Layer 4 of a small transformer language model trained on English Wikipedia (19 layers, counted from 0, width 96). Numbers have three digits each and are written without spaces.
Take only the direct path to the model's output, skipping the later layers: a vector added to the residual stream pushes a token's score in proportion to its dot product with that token's output vector.

Output vectors of the tokens that the questions are about. A number n stands for (n - 500) times 0.0037.
" Cinematography": 425492653783612630617648496442475496566173611354530513593569466451435500488615495564433615636698436586518715258417356316641417422631600665522627224307469546440747360417523344373644677381700222553291715680715451401427554292565500434531449326282305751360444583334680360705571373271448654425
"ça": 724549522478337485597596390433555466637437553512726642737599356358476596307309532422459386421492567689529544518454338436651526480586517275342588451216596399433654637519472482572563641395612440574300538595341406447471569542627567429465256531550306565339697566476432455418454638396784604454
"ori": 413611521385465462710466429522491695587407628512739419554631387549558578391352330504524554710473400447368584488553474607417630586420540490376457586397557542403407577346631337479484573471660463453366478607627265409564636479537707450422426505609400579233363512470512409431622513487513727383
"called": 387572674719523164575455324414486630549394632730677582547818858280588782260506297387591675408247605663435730069392662355519451355515694443255453333506610399624654518340555532441796532325526522261310497575295023517169587507403817387392427693839252508335264795345412592690548702713658633316
"Treasure": 548388489479454604440523524509458561499451399279472533422447440502546592396526423707381684485702325622537569518417518489544581379442601454439456442508834378422603392389530568294749703347383434619283731599705323619360701389485543201518538477591267720457569542474505502416596468423571523551
" is": 439412523453513518584638571412518459264637598452469591464471499488342606607620438447462525598550646507624464499648464684452660445422505401487461561458489645413526373513545618344429568491558504514538295516454485433424336615467536630420344480499553510591430424458512528736446576467295400514
"tory": 348325583623237478307470350631442536349591404310693574664328287295562620491498460531371598409658432370420853430623584446542544624366708428365521511359546274632468614365627815425814503428502611753378598374373351624363429675525568188592611608583394673423342509435379503589451683624606454568
"tract": 354331524339210392539381390512575499620460444446620549446705469476523499464618380469524686516488492758585653443541789512464488469493578556423558508576463780390506437489514350420519460600376541534345643660632586473677562276291454423458330680443360606597374401489386467471432404558645525639

Output weights of attention head 0. The head adds the sum of these rows, row i times number i of z. A number n stands for (n - 500) times 0.013.
o0: 252488124427458609794305307473404678662630386555407572559616555450362268666540383690597551599398705795701728503295585710563377464471476624658487464396507516245406366519466556463600432446320401495363568670421533554340316545392494668772380654672417588654638327506435476449360589351456433528
o1: 461581418462672561411341609537560494342232502274638737507482499626558296493566730575582513527423528497349608281275657635639488457694382515384456720424265417512338218435717718580576562537651640549402393474382856317540159253428593597543552581737610596493307495500571592249377394471578541450
o2: 614641718423557372431656386585563436604374573460226634447539242579467680470477610578438256555423470612510439451559491385623480489559433421391537578475342604533464543386399722601557670519533701555308563621586325334428436561496579311544412419393587618500411601532631593612319632336393393485
o3: 549445591514406373420579644448426484600670568359300551655572447557371316551534117691420354497640532443686691534810447662724523092534421581438325251441489508509616654397497612531665149432391371652550659560458491782504369712414446673467397627333580404705576492490380536655404490602305144612
o4: 384550457319516232456479401705155437583551426644508554656479378440685608497337546619559613510565499559202568629454835669364388509363595351391212719643689411451759430384745546483300307450451458417388531527515436771715545496539534696452570415373204378529611664246438421448478638668440662597
o5: 383337538545278505276575792529515372503552783508362406549408511690489517459847452353474578349436594411415460451383259596498550527559422491541703341525246700634376507633475771403488672652480313465248266382471454455572493596491318604359399453554697694455502377626607702700397653340411554720
o6: 214747891701588667433431641635529489616364232566397577381461447647449550585488431656648387630210355643147493470501420719445304636578500722388603741497586432364521602550537365410442662352530633419440277374880506172530664440532392669573512427360472563250540526299641060563756671321410448467
o7: 342594602258634542481325622502450592546607435560297549362421491337428614541373419607301434527416478791343627342488504401727375520485482466469525570401484398364454609553601422757762526550550440519655595691481584225470565356669453445548679342705652494392394422641353392337506589570611500472
o8: 357601715705510445285388401365416560454259480701551620407641377865313675175464642457328774361558467623420658192603313485369769452519322506367492653597450602616511510349469569629339351479591451438451661271564418574495498682484749337518437601502578457417402473615663574568606253354677573550
o9: 288443652285340324593629486571642550449589290413522475535677649330437414346353453485602499480419856714721465388403710448416626274323478392466567543583403490670598477651398388509490594424482360518585576637464240636559550517459571722498526384730720308399428694485259447358400574604591483532
o10: 480445719599330321459612618611558410316468699533563327485693530681449453459450478523629523478555350520749643571606356345729430531611469391540517613649218644528643341353678431542548540634390325621475514279603433622407510587497320372555687351545243626675431335262343246385662478687396650395
o11: 537470297302506435441596379401388348725450433630394462486341501324538552624501526490464217513809434691467500478397544569669388569590559459524590504584268410471616494480507433623680518599547098602401343264544614325644519457580577689338413421551628556738672455628450550493516532532536498571
o12: 472545517675481637615419533521481366309320446348585771586487492379326387521291385447505489458518628484377542506418688397566394355583619433239695683701523321231565536539567711408795530481573459579362244759529579495408500555658436444468663294662596478589555311701428499377719438493583429288
o13: 225541491412510461214435542707540905533491686614497384673822275468478401269541660525449413556417444542392432257401169620736423398580535272621632563491630481523525435688477503592568483497759532557547544555407565464496659421390559460608342549583423526531501562383600489485386390605374179468
o14: 380563543638538556408558481443403541623629552294410663495510508598447398410624554604488321662682670297694547322391327507513470576406620411400443537641466634488502397366615510494451435510297416458584444396661422492487638364408501523521507282682554397478502477328535557703495467728670231580
o15: 264441492366412465558558503839498453695583792489495485405514612632568329762276416505696437465331349569428500423639560532417640518611664391521561519506361498301313429663705540464438620545457798509428357445570499489476503537498371538552440566591475452577266521428368254418432548593293585620
o16: 247407436731662402403473525435518357474455648490387690406448523276442401426597284481595672360422393570533216553548364690610352547689596443558526495570441509606622633552512583610239614574512262408635391618464544386554469800765456370565374509715684599290471651523443469513330515528433383542
o17: 522352522547621612493527444415608441501365409439360638487461264797389684310427555419276467286558503527580428353490578479484546410587399665480550663511518409251597700466632412794506390337572560389457693678476407578474509451539456649577426209416616577540663432444479520463809553523414684355
o18: 547395311490586586263624471522580501585406503750462723519410702703428453414306453548396462484404449368444325551497333665562312818436513526428488543770468532450604572261371498507516464565309532438627525521470662781723397172492633856649375540322679425045666530408650542379504720445385456358
o19: 554699621561276438631585610539419490517656586540524151506513722253258605443759591401569622450204454464552632768725497502389671613544441633519519468605659404433443495376440472337468485422412335596411399476421595561471323433589529576461236688286283417736496539501238476443511585409303688794
o20: 538439335441516607581345426426592568569243470613377428369633380543652333615664482363628291615306381584332288727472542289582547565365429512746607587617368449598578635486215524492690342544463634439272624573426728358466370596395397397590664694658430471450517428585444628746573422561727330422
o21: 614585692505332550558444285488473611474224522521520509639530571604617370492551623715608660691513467408453602370213553173569420336271375440636475416709312333597549510436487357662322702544656617613536664548403370528723492633503638590399674230359710276303562509538374452460496434688360360535
o22: 667569412452506295752480297692356334614380505246754486592569495361536629555597411768574473487404347589462574703443599561209787577519541476418574589657389642763283335453349588431638550354476624531625660426528631497493556513381341490438663592270582437383644465446410327329546440419434371390
o23: 384594690629651602315506598488475445464527669236313406534570566410355485521666781465397673562660610295589462471619647214558445680639454483454296522503488624524622539437584495527345542501522487649340693388533354305536450390319637444452516374335585174604289590583614330520476474644344701515
o24: 481562635806451725444344437502559457553270434342528174499382430182521317480749643290485495520640425358467610373762579335678341836391709598540534599659654549282364391470604337478567454334420465530390332612582631394486558513409663562656331326505615567418596526434503627462574169677791638479
o25: 506499476344731593521550520564647599486517618546393723483571643455273541339423577532606440353572711590401414559444353304550371341411452527565445444511699550404421492443516703435572764437424513585419495348533515442561447363581384465688522431366542314629559637437393581458361338597632466465
o26: 552445419486668482571610495592804648352614552715357536465639538412236798547372563486430254624414573505495254355348382728601403639378401331384444360618074657429335454662418392488639210550340595507443721485772735541442694697739506422345441419395527572337586522614475618457770479495536294319
o27: 429496656491614435196523389298468575657506753454569353666642463568646447596256488633629514466709527690550544279484472389553493173592347608271400443584170560394513317733339359658589608413492382214724552478624267463607448521545592697450081599320641425642497471495752763435627407472607522525
o28: 442458667480560431356668649360226635751512432604331490639294289652449580539303569371463478629792452540430315485576489496760596654502215222295528587419627587517549408311390449637531495489718398518623511508410629764706465719496621597323299497405380717895177380354254591434413440432570451600
o29: 511372670636662616364679518301511461412437468479576553475662338405380646073466554522502491564494584550546391581352539582509360370473485551395573514645411670393470496252498387437724571530460635699260648542328532527390548640456423634405261223185465595602618555671565679547752400484752306530
o30: 537511297425580330454337599782445628647381403371497454528379477696498422269176590578545316428573359604327583614563604258499414654371461552446730612706624356821359653182438377389723718463482320430548838670680328577511639031317353634790578730692634614430433424384370547722730495288612283318
o31: 191144434544490508781651462558811524584762552528477623557590566417434397525789403596283424578400602509514555837468541481427325456415544508544434370324346160472733282553502589510656583571753396499576367608299709510425656241636414504425319477453717430227649555563288524469440631475631374376

Each question shows a token from some text and the vector z that the head gathered there. A number n stands for (n - 500) times 0.0081.

"nie": 469388472470480611380541429427542390481408478526467431400520556378486526582559449356449566620547
Which three tokens does it push up most, strongest first? "tory", "Treasure", "tract"

"On": 580565581349412258465219336801542422726482711358510590379393145633360243240457586519550268391377
Pushed up most: "called"

"man": 584460480441500595467498539362524536598533389586500510447515408359534575550426468486512521575539
Pushed up most: "tory"

"und": 338517418348377483536583503316382663310480324504479501430779760367543584468438354367450657564491
Pushed up most: "tract"

"du": 488450388306398641558566559340475464463359493596396409577561579491630639671487310362299455605406
Pushed up most: "ori"

" designed": 503477468521501534532568560443503481535501471518518515451443540467533487514512462515491517608550
Pushed up most: "Treasure"

"5": 510452397630631350870580361534315625594331523214306772818683439795497773859652604604483603437279
Which of these tokens does it push down most? "tory"

"per": 355652392336511413368477468355550544379561469542507413346650738439559487579311380376459636571586
Pushed up most: "tory"

"0": 416551567571383455464582432419485632507662478383511514611431559495507460459432601508587549346621
Which two tokens does it push up most, strongest first? "ça", " is"

"a": 294518470264522558326532496386391564537481472469527453506630638448485578439516559303232724450379
Which of these tokens does it push down most? " Cinematography"

"9": 412533556481397422525576485475562591591621487327520589553458479498444415445410570525552480374622
Which three tokens does it push up most, strongest first? "ça", " Cinematography", " is"

";": 378521515495513486485637577441582485433421499521597464462479677533502341401534519491423520550547
Pushed up most: "called"